Layer 6 of a small transformer language model trained on English Wikipedia (12 layers, counted from 0, width 128).
Take only the direct path to the model's output, skipping the later layers: a vector added to the residual stream pushes a token's score in proportion to its dot product with that token's output vector.

Output vectors of the tokens that the questions are about. A number n stands for (n - 500) times 0.016.
"writer": 810 344 524 384 580 515 611 450 687 546 818 567 674 507 238 665 522 667 599 232 485 454 467 449 475 401 583 474 525 476 627 325 509 240 599 589 630 623 399 357 500 585 467 318 480 558 608 585 547 801 380 539 298 428 310 528 350 714 507 429 221 565 700 428 606 628 631 723 423 435 485 559 464 510 637 320 709 506 482 399 559 268 745 534 375 415 532 429 628 306 647 565 432 490 342 606 545 383 452 377 794 528 592 494 517 454 353 639 101 402 644 419 628 405 576 442 341 500 299 460 608 461 526 628 623 469 653 484
"ively": 641 345 539 372 590 710 710 547 705 491 713 716 687 620 346 540 228 643 446 509 516 284 642 295 526 672 645 392 416 549 571 389 700 328 471 625 357 274 603 361 325 714 398 246 483 465 602 621 549 673 475 584 540 414 452 463 369 321 484 680 511 592 538 550 665 607 537 590 374 691 508 566 351 505 548 348 453 485 451 494 749 398 541 367 299 304 366 363 573 468 500 625 540 410 473 543 456 500 536 760 539 456 599 615 599 339 266 800 171 551 423 574 701 422 576 698 295 604 421 551 684 568 843 408 453 488 515 585
"ants": 630 420 392 578 556 503 607 543 477 331 724 540 496 369 379 600 396 562 547 486 678 299 390 387 400 485 680 386 495 349 500 417 718 496 592 695 566 416 507 374 377 527 507 364 384 512 548 533 392 542 407 548 477 702 407 329 422 687 496 441 572 447 635 600 510 430 601 483 519 466 608 567 331 546 555 527 442 393 304 572 651 519 353 407 445 419 366 402 475 359 473 512 311 384 645 750 654 426 451 394 624 341 474 524 389 443 247 568 165 523 437 358 576 445 539 493 456 341 548 280 519 541 550 524 535 359 574 527
"ors": 490 469 444 643 587 701 518 607 582 377 595 691 589 566 400 638 433 706 753 661 430 508 516 391 513 517 575 532 490 444 500 487 659 375 497 702 492 373 519 354 412 712 394 470 551 438 477 410 472 403 435 507 584 454 470 302 340 506 481 369 536 302 571 478 563 503 692 569 482 551 564 545 624 508 504 425 498 606 454 525 775 385 354 399 420 404 390 574 671 429 466 509 444 437 428 571 423 591 406 573 583 424 424 429 432 550 276 419 145 504 465 597 703 537 517 434 488 673 387 371 533 496 474 550 449 387 553 397
"aska": 678 465 589 589 613 596 614 633 614 549 579 633 607 398 290 520 622 483 455 429 517 578 435 531 503 698 632 482 608 381 496 365 593 395 654 631 455 520 406 556 252 471 510 275 461 400 507 672 537 450 209 651 566 706 360 457 507 677 417 376 356 576 747 641 543 588 658 525 396 551 542 597 246 530 708 544 457 481 356 559 572 400 616 370 490 504 264 497 570 194 624 797 444 418 390 632 445 465 343 604 809 546 477 471 703 460 250 504 121 411 649 386 702 423 530 649 384 315 457 504 602 656 686 392 556 397 410 592
"ancial": 687 309 512 460 555 459 681 650 779 626 652 389 669 513 284 451 541 505 421 420 558 424 357 427 314 475 676 458 614 450 575 432 631 371 598 627 462 508 465 491 282 500 477 304 406 541 458 777 464 590 351 651 332 611 548 291 390 458 502 371 387 353 673 610 594 641 592 537 382 550 588 729 330 457 551 332 557 542 430 582 635 372 593 509 299 359 353 569 564 327 471 754 465 401 452 624 397 436 504 404 644 481 453 621 534 487 317 538 47 488 438 367 655 410 556 591 427 409 519 419 702 492 476 453 620 385 546 661
")": 574 484 464 357 566 535 573 328 392 508 541 545 620 396 457 513 526 404 522 562 374 428 483 573 629 586 414 541 615 358 555 452 579 296 458 476 411 418 554 414 485 467 453 496 354 529 660 514 549 285 539 576 514 406 530 458 480 575 410 404 490 561 491 551 449 475 315 400 479 549 513 490 385 469 503 562 599 494 423 453 428 556 422 451 441 390 523 652 625 491 598 362 446 604 446 529 498 450 606 430 572 507 398 528 430 222 280 503 374 541 706 616 469 527 514 506 490 547 489 443 531 537 538 421 616 429 454 633
"arriage": 558 473 566 654 695 537 698 679 472 428 790 391 537 323 433 532 590 467 553 504 355 416 468 453 339 646 677 576 562 608 554 488 702 304 648 637 318 438 371 426 355 595 463 423 374 475 608 563 557 483 260 644 320 487 434 420 592 487 383 365 401 479 665 384 558 658 523 491 290 598 607 536 349 376 671 537 559 425 495 546 511 517 588 432 441 395 489 458 600 306 537 761 357 500 476 597 348 485 472 463 528 367 483 670 368 439 378 622 188 265 363 519 660 377 540 505 410 443 354 291 614 653 697 451 549 391 487 610
"ologist": 699 231 488 491 608 673 730 547 471 490 766 528 614 319 332 709 442 605 633 427 439 313 505 366 485 652 580 458 781 440 487 527 615 249 643 415 385 410 524 554 564 665 455 213 455 402 688 482 585 657 255 590 414 542 385 584 279 650 479 403 480 432 759 419 696 707 540 481 415 543 408 550 450 545 648 448 597 618 576 514 624 205 634 592 454 267 396 441 666 353 462 584 398 471 521 458 533 414 431 421 610 422 538 580 447 477 530 603 138 459 533 438 522 390 566 492 478 337 533 439 603 552 608 647 528 508 591 554
"osing": 559 352 500 468 646 659 599 739 636 616 895 481 656 626 351 595 639 550 722 359 433 530 608 240 541 519 517 614 617 441 664 431 739 412 529 528 382 382 640 575 477 661 429 387 530 270 555 575 337 598 267 549 514 468 312 438 597 455 378 541 336 552 708 583 591 582 510 568 405 443 626 500 500 437 716 448 568 448 530 710 675 379 536 526 440 421 608 539 507 275 355 588 327 526 403 614 479 300 456 670 599 487 600 616 657 338 298 637 173 356 518 510 596 541 537 551 474 396 584 426 666 584 652 547 485 572 539 514
".": 450 455 477 636 518 500 454 380 482 513 419 567 558 500 455 498 630 536 407 671 466 531 397 394 496 413 582 412 393 482 654 584 340 480 482 361 513 545 539 275 473 433 545 508 495 649 528 505 603 447 400 572 572 406 487 605 598 498 482 524 563 555 480 398 457 323 507 471 559 457 439 402 512 487 454 510 419 532 482 575 441 530 351 486 600 483 692 420 541 532 612 292 588 610 525 443 361 602 433 454 325 565 379 406 489 533 376 509 549 536 485 531 441 509 490 533 466 529 500 497 514 342 348 417 505 469 522 383
" was": 470 496 469 474 516 528 610 576 597 599 526 641 533 416 461 545 509 475 540 410 382 336 538 563 481 486 511 449 484 496 607 426 529 559 474 558 562 483 541 483 569 477 580 486 498 588 631 520 594 383 321 582 589 486 502 459 570 547 468 519 545 560 521 443 493 394 521 535 506 420 442 385 591 559 505 614 475 510 533 441 498 502 546 625 490 470 479 361 633 429 432 466 493 547 540 440 363 508 554 415 478 594 530 635 444 327 440 416 533 568 457 492 437 389 506 447 497 504 435 430 475 563 565 555 488 440 626 634
"Note": 621 338 542 459 590 469 640 698 654 525 699 560 525 551 202 474 428 515 598 425 591 334 571 381 630 407 562 460 520 397 519 473 686 278 659 681 281 510 548 508 493 500 462 345 470 497 540 579 459 661 530 546 532 469 511 273 353 465 388 522 494 534 629 615 565 596 480 470 521 538 600 620 529 490 684 505 474 505 502 361 676 454 734 556 386 468 428 407 563 470 354 667 584 528 500 540 371 369 450 599 886 417 476 621 592 419 384 770 172 452 503 497 697 489 555 477 335 516 343 431 624 553 643 614 438 537 470 577
"Species": 558 424 409 333 709 482 645 744 602 434 769 721 747 319 30 623 376 655 537 340 634 384 421 93 450 351 604 469 798 610 451 406 774 113 553 674 231 500 374 402 288 603 414 537 248 414 648 631 452 600 413 618 345 575 540 589 475 602 287 292 487 614 668 538 678 693 564 641 394 526 553 701 270 385 771 410 729 438 733 363 515 527 484 440 573 335 355 337 571 294 557 676 346 296 509 475 360 412 390 629 893 420 497 400 619 508 314 422 40 285 771 398 752 455 575 454 455 348 348 473 578 620 634 373 514 571 540 556
"airman": 558 248 552 523 495 688 790 479 692 580 588 579 758 404 143 600 413 448 500 220 379 454 388 268 323 597 586 512 653 342 679 494 577 353 471 629 596 492 458 545 339 560 453 433 451 357 625 578 346 517 357 559 418 601 395 375 519 625 530 388 490 351 689 527 662 669 536 668 450 553 551 684 315 446 659 497 497 490 425 612 581 407 632 540 258 383 412 415 577 333 420 660 232 335 452 530 435 515 504 465 586 468 500 593 292 529 294 593 177 488 532 326 654 389 539 540 375 470 459 468 595 551 689 534 509 513 444 514
" assistant": 631 384 469 489 522 571 631 590 656 438 737 556 548 576 226 603 455 557 490 214 358 346 260 497 500 607 549 575 498 470 669 469 633 248 552 581 449 488 441 436 420 554 428 416 408 391 574 551 502 626 434 478 435 442 431 383 418 400 484 446 450 453 668 477 538 479 596 561 420 558 368 642 361 441 603 547 451 457 540 533 683 451 532 520 359 441 497 479 529 332 582 646 395 402 522 464 486 614 487 454 632 449 514 500 404 508 411 652 344 373 612 469 558 446 566 440 432 466 408 461 592 620 716 585 552 530 520 463

Output weights of attention head 1. The head adds the sum of these rows, row i times number i of z. A number n stands for (n - 500) times 0.0015.
o0: 557 393 317 517 482 575 504 366 421 429 496 502 585 517 368 402 768 411 498 508 506 527 325 428 207 881 338 588 775 493 557 588 397 576 715 488 707 615 528 529 676 642 532 596 493 485 646 172 688 518 492 615 264 468 321 616 592 557 404 431 560 525 635 335 555 557 582 447 288 629 458 373 364 567 168 642 332 658 372 509 395 266 628 481 292 472 612 661 521 447 462 416 440 639 550 432 709 698 530 437 440 328 651 599 467 490 370 644 350 631 536 620 432 436 596 522 403 457 355 379 417 504 520 481 442 496 534 311
o1: 499 466 277 457 597 743 426 636 446 396 570 369 479 473 608 479 420 649 498 558 510 654 548 437 621 284 447 411 685 326 454 518 523 461 640 536 608 384 304 688 451 594 457 424 482 571 535 495 568 565 464 518 528 564 512 292 511 481 539 518 337 460 507 536 417 333 406 356 514 595 610 512 580 496 545 505 468 482 472 607 510 517 468 271 572 549 387 476 490 447 360 611 522 737 584 574 248 437 709 318 487 457 273 527 538 355 472 465 500 430 382 597 573 572 556 445 516 559 287 340 526 656 315 242 487 333 398 560
o2: 307 494 630 529 479 345 406 741 432 348 579 435 376 439 441 532 578 455 460 666 375 506 453 600 465 485 381 465 339 353 594 558 504 316 522 487 597 523 644 366 534 478 617 516 360 594 548 485 246 365 476 429 624 531 436 388 501 356 422 718 678 511 541 260 499 263 549 426 456 444 506 375 637 415 427 732 522 482 517 634 450 580 316 391 564 398 515 472 416 597 430 665 413 492 473 437 473 348 501 362 531 493 422 757 605 192 464 481 469 486 509 478 613 390 502 581 438 498 303 526 645 546 534 425 622 476 513 675
o3: 442 764 448 414 479 578 313 370 480 441 405 535 413 537 709 391 454 516 227 415 571 504 575 419 608 497 513 532 367 477 624 409 477 298 409 480 569 331 401 373 296 487 785 551 581 672 354 414 324 267 421 623 555 498 557 552 485 686 515 606 512 635 384 432 435 385 468 532 476 267 633 524 525 409 609 507 395 539 640 434 386 624 482 480 528 447 488 590 486 440 463 423 599 587 469 567 297 425 378 376 331 623 466 368 494 234 562 382 510 646 502 466 479 473 458 534 513 500 339 503 452 455 430 223 514 322 434 414
o4: 514 308 372 517 310 546 672 535 367 477 365 688 518 570 385 608 371 492 433 179 674 352 438 587 598 619 428 337 647 468 692 606 603 512 475 649 470 509 428 569 646 405 592 475 419 551 644 439 416 500 791 479 626 346 417 546 450 358 346 406 406 582 582 523 550 631 190 499 447 551 400 615 504 338 444 599 610 423 540 510 522 304 620 416 469 569 501 663 450 571 581 447 275 503 440 466 527 565 630 431 376 411 564 484 389 457 532 459 407 692 613 517 622 551 482 626 595 436 458 377 565 463 616 652 443 353 452 423
o5: 298 586 718 698 730 698 363 704 375 549 450 411 447 398 364 533 480 566 527 526 447 453 497 527 602 571 610 334 406 531 413 529 509 373 617 307 544 232 559 342 446 465 665 468 480 655 458 481 709 509 494 508 748 368 389 496 592 503 414 619 492 540 515 549 399 223 340 368 662 341 511 541 556 427 887 351 580 525 396 454 425 646 494 375 643 518 271 442 286 561 615 478 507 783 493 631 403 366 449 316 490 477 460 394 525 476 528 288 423 498 361 536 560 822 450 441 641 564 451 475 530 625 511 349 390 591 343 582
o6: 319 458 498 409 774 558 646 495 691 419 612 434 514 435 427 516 518 471 502 308 450 411 503 494 493 517 425 435 421 620 432 342 519 696 442 550 442 449 447 509 560 495 530 496 555 628 614 370 638 519 481 516 483 298 414 626 493 498 497 322 581 582 568 473 711 516 678 451 486 390 471 498 615 548 228 511 370 367 438 535 369 532 687 797 604 398 423 538 562 435 355 449 365 537 560 552 395 477 685 422 476 442 601 402 361 460 541 316 611 588 544 466 443 530 397 409 365 441 497 211 485 543 768 609 364 555 521 494
o7: 498 513 413 423 507 531 466 417 365 651 442 675 344 379 570 378 444 272 695 165 383 521 587 492 453 626 485 376 645 558 532 313 535 437 433 541 471 552 513 439 585 579 374 610 534 549 363 505 432 510 477 471 563 512 442 576 538 509 430 488 431 567 353 417 454 415 513 520 485 362 409 346 551 436 438 417 354 390 425 585 474 463 449 631 696 481 664 589 523 466 379 672 643 614 573 354 322 418 436 501 545 587 358 408 649 539 501 437 396 585 522 571 352 349 370 575 395 426 601 453 603 393 665 444 340 705 553 449
o8: 556 578 348 488 680 538 439 499 597 383 533 283 459 412 644 413 229 528 473 497 582 769 478 499 330 365 580 586 560 685 280 527 472 481 439 556 354 383 337 347 434 505 634 352 660 556 142 419 402 689 577 457 385 495 414 382 495 585 623 439 254 526 415 400 426 515 538 452 356 522 534 503 323 368 466 603 564 487 407 349 533 460 609 350 370 598 351 592 582 348 422 437 274 634 454 560 499 569 527 215 476 385 590 541 284 513 625 490 431 229 500 706 365 510 381 424 541 495 602 480 565 544 447 692 515 588 483 366
o9: 476 264 348 326 451 540 644 611 365 652 433 599 325 478 524 343 522 606 450 546 523 489 624 395 330 559 408 381 601 536 616 558 639 606 537 701 375 562 654 526 547 536 566 487 679 372 477 599 436 636 397 468 501 519 543 457 360 464 552 482 354 489 544 631 486 518 517 491 482 485 521 644 482 433 408 383 545 190 318 535 700 268 681 380 559 588 676 694 333 487 553 398 439 534 469 498 461 319 559 486 355 335 613 433 568 698 480 644 460 592 458 509 701 556 590 639 395 578 421 388 545 362 568 647 579 510 531 378
o10: 687 598 516 470 300 459 515 237 580 687 276 460 657 568 520 537 408 317 779 398 406 519 654 554 539 651 567 557 343 506 497 505 250 314 280 260 587 465 595 417 667 395 274 629 281 462 476 496 761 473 793 378 593 567 634 628 490 454 623 572 588 571 383 379 349 399 607 408 450 598 515 442 675 420 847 505 531 572 488 547 466 567 323 484 673 609 610 363 490 370 670 548 761 355 394 528 439 646 457 641 432 768 367 343 282 610 489 454 391 589 600 459 418 440 289 432 481 215 714 778 664 227 420 624 499 657 511 439
o11: 532 411 609 555 601 417 531 663 492 444 601 522 768 462 528 432 580 476 352 587 681 442 660 451 768 514 394 280 240 401 581 533 577 389 569 380 383 497 536 484 572 447 584 569 394 489 647 527 588 422 555 470 619 304 389 388 492 482 613 718 562 518 580 497 410 435 440 396 316 641 434 545 475 486 468 430 646 434 506 539 537 477 376 559 529 479 535 635 436 686 667 456 515 586 357 525 721 475 376 798 485 366 637 597 462 311 222 520 362 527 652 529 618 550 404 576 706 512 579 477 514 597 514 657 522 465 466 442
o12: 635 527 496 694 565 583 415 523 438 505 525 253 421 669 525 590 594 270 366 742 551 604 409 416 560 548 459 672 579 456 406 747 619 516 756 612 407 465 444 533 517 444 505 335 500 442 570 594 468 460 530 701 387 649 556 433 422 430 460 433 405 502 380 750 393 612 365 597 497 597 470 548 526 301 275 334 473 561 625 504 486 562 372 553 364 680 524 637 598 502 434 490 575 494 539 390 490 512 316 559 454 328 377 199 530 561 275 578 716 390 659 650 615 677 271 408 611 440 464 487 505 445 249 492 458 535 419 359
o13: 459 480 371 626 372 460 404 439 393 600 452 512 283 363 483 482 514 374 455 503 660 461 493 508 643 295 548 467 591 526 494 496 629 422 500 583 324 545 403 713 444 483 503 473 706 536 547 627 444 498 629 686 533 394 586 503 547 554 569 535 421 636 496 618 437 518 349 587 482 610 591 538 414 253 545 455 601 484 481 523 430 484 593 414 406 621 402 444 473 698 589 330 400 526 474 565 537 479 617 581 619 397 670 318 584 521 340 353 506 492 550 511 562 522 353 545 573 563 493 434 440 487 382 437 469 415 483 580
o14: 562 454 504 442 619 484 498 427 374 555 549 659 634 681 370 597 435 622 489 570 503 384 397 554 904 461 417 330 311 527 452 577 522 491 668 690 471 421 383 490 431 619 454 528 667 563 396 518 450 570 422 665 495 420 398 537 558 627 535 542 445 527 417 530 427 624 543 617 451 334 493 610 493 693 681 514 428 573 586 479 606 673 614 579 536 230 475 459 557 565 474 522 369 459 548 538 662 349 455 477 275 401 454 532 626 560 508 479 436 612 517 477 690 610 901 509 507 559 564 522 328 476 528 687 697 420 397 443
o15: 609 548 564 589 768 489 727 506 627 576 519 536 403 470 474 410 641 222 473 534 415 674 654 427 191 774 539 557 563 692 479 354 415 316 404 376 631 515 729 487 775 594 503 620 647 412 488 582 659 529 343 572 487 520 443 435 500 423 692 580 528 547 391 434 343 451 419 411 326 569 468 453 454 419 537 318 455 388 346 391 488 588 591 694 504 400 529 456 503 411 473 587 664 607 529 281 484 582 417 530 629 297 420 678 468 527 322 633 526 552 445 560 620 509 459 755 492 661 531 525 247 485 478 537 558 608 460 421
o16: 334 484 304 404 513 583 488 505 388 429 532 522 552 361 576 862 352 637 503 311 572 398 404 547 526 496 552 447 624 545 479 513 611 524 593 598 438 424 431 537 483 639 464 464 465 713 410 525 613 553 688 595 493 608 410 496 560 729 492 425 262 478 371 354 562 521 531 349 647 614 525 616 485 450 526 605 208 531 425 473 570 680 527 422 652 431 669 349 620 382 557 539 404 421 630 466 450 749 640 262 609 611 382 397 499 575 433 613 529 390 575 440 660 645 622 312 644 375 659 407 365 378 697 184 465 451 334 501
o17: 625 483 394 713 394 444 466 522 619 665 411 392 411 626 721 483 862 478 667 533 325 702 546 623 338 537 455 676 723 365 338 426 680 448 340 318 104 678 452 640 653 388 72 475 380 400 663 686 484 568 546 534 498 558 657 823 526 529 599 437 564 598 277 545 647 597 285 629 328 564 498 407 320 510 486 310 536 312 565 683 367 381 643 442 717 599 505 448 521 367 462 547 681 492 462 428 567 746 659 532 463 670 610 617 628 744 572 654 411 606 480 578 338 285 790 378 436 418 473 571 490 321 734 412 426 593 462 741
o18: 598 607 535 539 559 386 317 362 793 398 585 328 555 459 539 532 572 405 535 605 484 600 575 418 613 398 621 543 385 665 340 272 478 558 604 380 402 326 460 592 438 571 389 520 442 586 363 422 514 385 499 552 582 612 634 387 522 595 631 519 422 507 527 662 505 502 531 460 549 491 693 326 457 551 525 468 386 623 704 471 527 566 446 754 512 488 406 461 620 384 365 470 668 361 479 593 516 573 480 366 490 577 557 391 577 301 401 491 642 258 576 501 315 448 372 562 591 522 518 606 455 649 336 318 319 523 392 643
o19: 506 371 482 387 323 508 257 408 454 527 626 384 194 600 504 382 563 278 545 684 387 435 587 510 356 628 488 592 465 412 532 816 414 276 339 405 709 468 627 555 607 606 724 422 404 619 417 539 496 313 555 467 433 545 640 471 411 536 474 640 622 447 392 632 514 315 839 554 393 375 605 463 393 467 374 293 506 486 607 429 522 684 454 446 624 436 547 367 568 487 492 529 570 306 493 691 408 430 386 445 543 591 588 568 565 556 583 612 650 459 302 516 583 354 640 519 205 605 401 638 229 268 323 516 693 418 660 367
o20: 706 658 548 677 738 547 556 448 614 566 445 601 615 641 510 444 711 486 538 520 249 639 496 544 512 555 450 519 634 375 793 230 547 357 522 319 415 530 734 337 586 550 277 476 307 399 635 361 752 432 626 427 500 437 296 728 657 523 532 591 477 555 573 532 460 540 185 308 228 618 529 435 468 689 742 495 692 755 511 522 434 575 537 211 709 445 711 590 297 307 933 609 561 572 488 557 572 620 684 631 403 705 316 556 302 487 554 541 440 480 603 377 487 436 914 493 479 392 492 676 518 408 673 297 530 326 584 403
o21: 284 291 593 571 392 525 446 517 213 534 343 557 628 487 428 471 427 506 334 238 529 272 451 602 686 581 498 301 331 393 461 726 364 306 568 523 418 664 415 551 510 442 506 712 627 582 518 459 485 455 622 545 643 468 508 480 686 669 473 329 622 390 334 601 427 361 468 644 278 351 476 564 436 481 613 536 628 290 424 371 493 579 400 327 589 470 398 395 490 745 509 414 313 471 490 569 449 522 482 613 353 408 321 437 628 732 572 279 267 663 604 556 582 471 345 476 538 598 496 486 357 502 246 624 600 501 401 568
o22: 517 454 489 462 457 381 521 548 730 427 600 713 429 454 309 458 521 375 759 475 558 470 773 626 498 356 459 426 466 385 442 390 585 380 421 461 268 648 600 491 549 544 522 389 494 575 467 520 394 302 512 597 458 441 685 653 510 644 603 648 560 624 593 583 629 463 433 434 371 595 619 446 386 474 391 673 404 703 635 444 460 511 459 530 593 438 455 287 558 470 440 478 511 517 415 397 375 494 424 549 636 387 522 713 499 365 336 517 416 476 581 546 553 420 822 468 446 374 532 610 558 565 663 467 523 630 663 525
o23: 455 506 495 555 485 545 501 662 431 564 530 479 603 589 547 493 433 486 386 297 444 503 376 355 434 482 445 532 474 505 609 602 626 377 393 463 532 457 473 486 465 481 502 533 540 634 429 526 474 470 520 329 658 453 398 409 516 484 507 494 541 554 520 448 462 524 475 549 378 485 372 472 521 562 299 430 520 494 381 570 336 364 374 454 403 365 644 583 547 414 505 575 689 590 453 453 558 530 386 428 322 523 525 531 588 547 535 439 556 592 324 402 354 496 516 471 400 465 437 419 625 515 493 539 390 605 530 537
o24: 551 507 561 714 734 450 628 383 438 588 560 670 400 549 549 466 597 369 432 538 485 647 746 322 601 561 493 440 517 499 484 414 536 540 696 496 633 470 470 682 546 441 356 644 539 298 452 765 603 610 324 646 479 647 408 549 552 474 640 422 401 645 484 594 313 447 572 512 485 508 590 469 544 461 487 192 642 433 583 623 753 428 506 643 507 601 597 683 582 472 487 521 605 441 528 472 512 412 536 776 637 452 540 308 608 560 317 580 552 570 539 434 561 685 277 693 552 651 543 522 437 426 237 636 404 387 473 369
o25: 625 557 648 394 400 547 416 318 480 442 521 641 513 434 470 524 402 607 504 223 644 330 625 504 375 378 584 541 309 565 598 649 355 386 305 473 558 465 354 445 489 485 717 526 476 600 355 416 528 425 793 467 510 319 556 615 536 574 598 563 735 555 477 473 494 758 350 526 558 394 485 484 464 712 710 506 411 732 436 316 429 477 501 668 379 387 474 590 493 394 432 361 592 422 382 575 516 685 541 398 367 398 626 410 406 589 668 549 662 596 476 452 502 468 538 542 427 436 474 715 299 377 461 459 399 475 421 449
o26: 486 358 31 354 294 555 316 453 459 544 319 416 395 473 728 385 524 458 420 678 461 495 408 570 629 645 445 532 741 357 528 481 363 560 396 422 275 448 557 537 505 321 318 368 331 480 465 532 498 362 474 527 308 558 563 594 542 698 352 422 355 463 460 460 564 531 500 534 438 554 731 532 452 415 163 542 356 374 548 628 360 542 519 303 731 552 637 602 635 516 551 543 530 500 426 547 452 463 533 582 322 616 478 485 645 616 536 402 376 562 637 445 370 354 557 462 425 508 354 524 513 538 485 68 424 583 560 537
o27: 501 743 294 551 348 264 567 559 695 375 414 337 576 606 383 354 515 351 356 273 483 543 491 531 504 508 558 515 342 784 371 493 676 660 287 466 492 620 290 797 460 479 446 571 470 729 774 529 637 620 722 500 475 515 608 700 509 315 496 511 635 566 483 353 423 554 561 494 597 461 368 404 634 771 770 589 670 545 652 482 450 469 664 422 552 492 320 317 464 423 595 534 523 361 367 404 570 827 812 403 321 630 461 416 365 429 811 323 427 574 556 558 380 279 536 329 517 280 579 490 629 431 554 641 560 272 497 644
o28: 522 703 414 549 389 435 564 471 370 739 556 479 422 305 714 503 448 311 706 554 327 588 444 795 424 671 558 507 551 455 475 430 512 574 504 390 748 653 663 469 484 360 419 549 374 473 487 566 467 562 560 489 464 545 486 467 538 333 497 278 619 467 460 412 402 549 461 396 517 584 500 377 529 418 577 488 515 360 389 436 551 377 654 537 480 578 613 502 513 509 577 674 518 607 392 547 422 345 462 483 699 623 654 357 256 811 440 453 640 458 475 635 430 412 283 439 459 602 616 489 611 434 697 506 396 522 644 603
o29: 557 613 278 651 340 458 572 506 386 647 397 717 620 502 520 362 443 547 445 308 498 467 512 285 854 524 530 366 604 507 710 631 618 674 488 471 503 633 512 568 514 580 560 618 471 475 683 589 604 519 701 433 494 354 412 725 526 502 547 541 436 601 472 371 451 565 312 478 369 708 561 561 426 390 655 378 623 535 563 605 498 383 523 508 605 470 699 714 337 569 832 348 522 595 559 429 513 540 590 606 347 597 637 231 469 567 518 482 251 681 636 468 428 485 698 514 580 282 666 473 799 275 457 379 433 566 440 407
o30: 668 827 329 241 333 682 591 426 512 526 564 524 744 673 302 732 218 625 564 514 633 449 380 673 584 467 414 524 374 530 392 540 529 443 194 561 467 349 449 484 568 648 398 507 341 737 502 355 470 436 799 358 764 521 415 459 171 626 351 442 388 346 484 563 621 490 686 473 859 485 314 548 781 704 576 676 492 659 484 339 437 719 319 485 567 482 373 308 526 533 648 613 440 227 555 446 333 397 452 244 495 699 18 629 474 395 681 501 656 462 533 435 428 582 311 390 431 445 320 523 672 717 591 555 540 536 186 604
o31: 446 568 487 449 444 503 551 530 310 597 341 575 665 358 387 628 418 441 630 483 612 512 471 639 553 424 518 487 350 559 289 489 476 673 738 577 448 617 536 459 513 449 446 485 479 437 534 527 615 654 750 503 635 556 447 592 481 505 377 655 601 386 497 582 437 498 478 674 511 423 418 451 601 438 665 579 432 580 478 402 551 578 445 507 626 457 566 498 541 546 458 506 463 242 578 417 543 505 600 514 391 495 325 446 444 547 490 583 458 519 591 595 410 612 303 453 461 519 632 571 413 492 407 635 439 471 387 544

Each question shows a token from some text and the vector z that the head gathered there. A number n stands for (n - 500) times 0.0077.

",": 500 620 483 533 504 441 458 549 471 527 618 568 510 573 557 596 514 485 543 403 486 438 530 512 569 496 498 499 512 444 434 549
Pushed down most: " assistant"

" with": 513 487 466 524 491 412 426 536 525 569 613 555 644 531 534 510 439 416 429 437 416 478 396 453 607 425 540 573 435 380 437 567
Pushed down most: " was"

" ": 391 503 566 521 427 676 664 496 422 397 439 561 530 582 640 617 374 568 648 482 521 480 543 412 525 575 366 357 676 454 528 499
Pushed down most: "airman"

"hy": 508 491 458 392 414 591 620 630 554 464 751 543 429 367 522 365 554 466 413 353 544 536 303 497 370 598 360 494 440 318 715 570
Which of these tokens does it push up most? " assistant"

" Charles": 483 575 463 449 649 472 500 588 446 567 663 530 437 484 512 511 509 459 470 456 442 465 528 352 670 515 341 495 507 372 565 484
Which of these tokens does it push up most? "Note"

" N": 441 518 411 525 592 459 459 546 467 444 514 490 633 517 477 561 411 455 476 577 554 495 361 412 638 302 536 489 411 427 664 546
Which three tokens does it push up most, strongest first? "ors", "aska", ")"

" tro": 457 524 522 563 493 491 425 537 501 562 449 424 514 602 425 460 506 519 511 390 423 500 469 577 543 398 559 583 545 550 562 576
Which of these tokens does it push up most? "Species"

" S": 534 535 411 495 441 461 486 410 555 567 503 511 517 653 528 472 490 454 601 542 401 540 394 605 559 354 422 592 555 485 463 542
Which of these tokens does it push up most? "ancial"

"ing": 645 517 582 619 496 602 489 338 557 481 615 492 455 610 644 568 623 342 569 207 543 572 573 677 528 680 612 604 650 498 517 578
Which of these tokens does it push up most? ")"

" c": 485 456 501 496 554 463 441 565 448 555 543 558 550 520 480 484 403 402 477 463 436 512 489 455 514 473 559 527 427 318 545 544
Which three tokens does it push up most, strongest first? "Note", "ors", "ants"

"ter": 380 519 524 620 599 398 585 502 484 466 528 535 423 492 548 540 458 382 498 384 296 573 585 515 582 472 345 568 479 419 516 460
Which two tokens does it push up most, strongest first? "Note", " was"

"atre": 310 490 368 380 509 568 498 557 723 501 510 371 672 461 391 401 524 414 552 541 357 532 564 501 454 378 439 631 425 636 557 597
Which of these tokens does it push up most? "Species"

"omes": 478 408 561 553 553 431 502 532 442 560 480 644 454 454 472 533 449 412 405 521 341 477 529 512 487 591 348 575 443 551 533 587
Which three tokens does it push up most, strongest first? "ively", "Note", " was"

" lost": 589 474 564 469 484 447 521 560 561 527 573 589 429 388 596 557 521 472 497 389 466 402 548 682 473 599 587 415 384 487 476 550
Which two tokens does it push up most, strongest first? "ively", "ologist"

"mier": 617 424 448 456 552 468 461 533 353 504 358 427 554 595 644 388 623 703 399 501 507 476 464 511 442 458 660 529 574 448 625 547
Pushed down most: "."

"alls": 572 515 489 548 462 560 483 484 471 579 500 657 442 554 524 566 481 480 496 424 463 534 572 512 606 602 607 552 501 519 424 456
Pushed down most: " assistant"

" her": 506 554 539 452 395 316 439 410 598 520 453 499 607 616 424 562 407 554 486 392 392 403 437 522 541 247 472 556 417 494 446 582
Which three tokens does it push up most, strongest first? "ancial", "osing", "arriage"

"er": 515 514 616 527 503 565 553 584 538 460 724 599 394 430 509 477 474 493 398 361 387 606 433 552 483 705 545 491 355 432 560 429
Which three tokens does it push up most, strongest first? ".", " was", ")"

"avel": 441 456 445 479 425 527 587 591 528 324 803 612 463 513 606 437 545 382 348 394 491 479 464 484 500 689 311 572 516 435 701 573
Which of these tokens does it push up most? " was"

"ang": 309 527 541 523 444 508 525 482 513 552 565 466 535 506 360 677 518 343 543 471 492 530 493 537 436 467 605 503 576 618 477 604
Which of these tokens does it push up most? "."

" a": 455 384 443 471 621 300 395 502 377 476 599 502 593 637 488 427 509 622 401 514 370 490 427 459 601 451 530 651 329 724 488 539
Which of these tokens does it push up most? "Species"

".": 420 557 533 393 532 517 548 480 474 475 568 648 457 606 539 508 473 441 508 426 356 458 573 465 529 462 374 450 500 429 403 489
Pushed down most: "."

" until": 506 477 620 485 519 451 504 488 514 417 590 599 459 553 477 548 450 447 513 409 435 459 430 451 645 412 450 443 579 476 473 444
Which of these tokens does it push up most? "osing"

"ired": 435 514 439 449 501 585 584 467 585 430 644 488 480 485 564 373 578 352 573 429 615 495 462 536 431 578 343 583 429 415 712 565
Pushed down most: "osing"

"amous": 509 401 387 349 547 367 457 513 473 495 639 366 639 561 386 425 495 875 434 467 463 454 437 479 456 335 663 757 358 618 548 566
Pushed down most: "ants"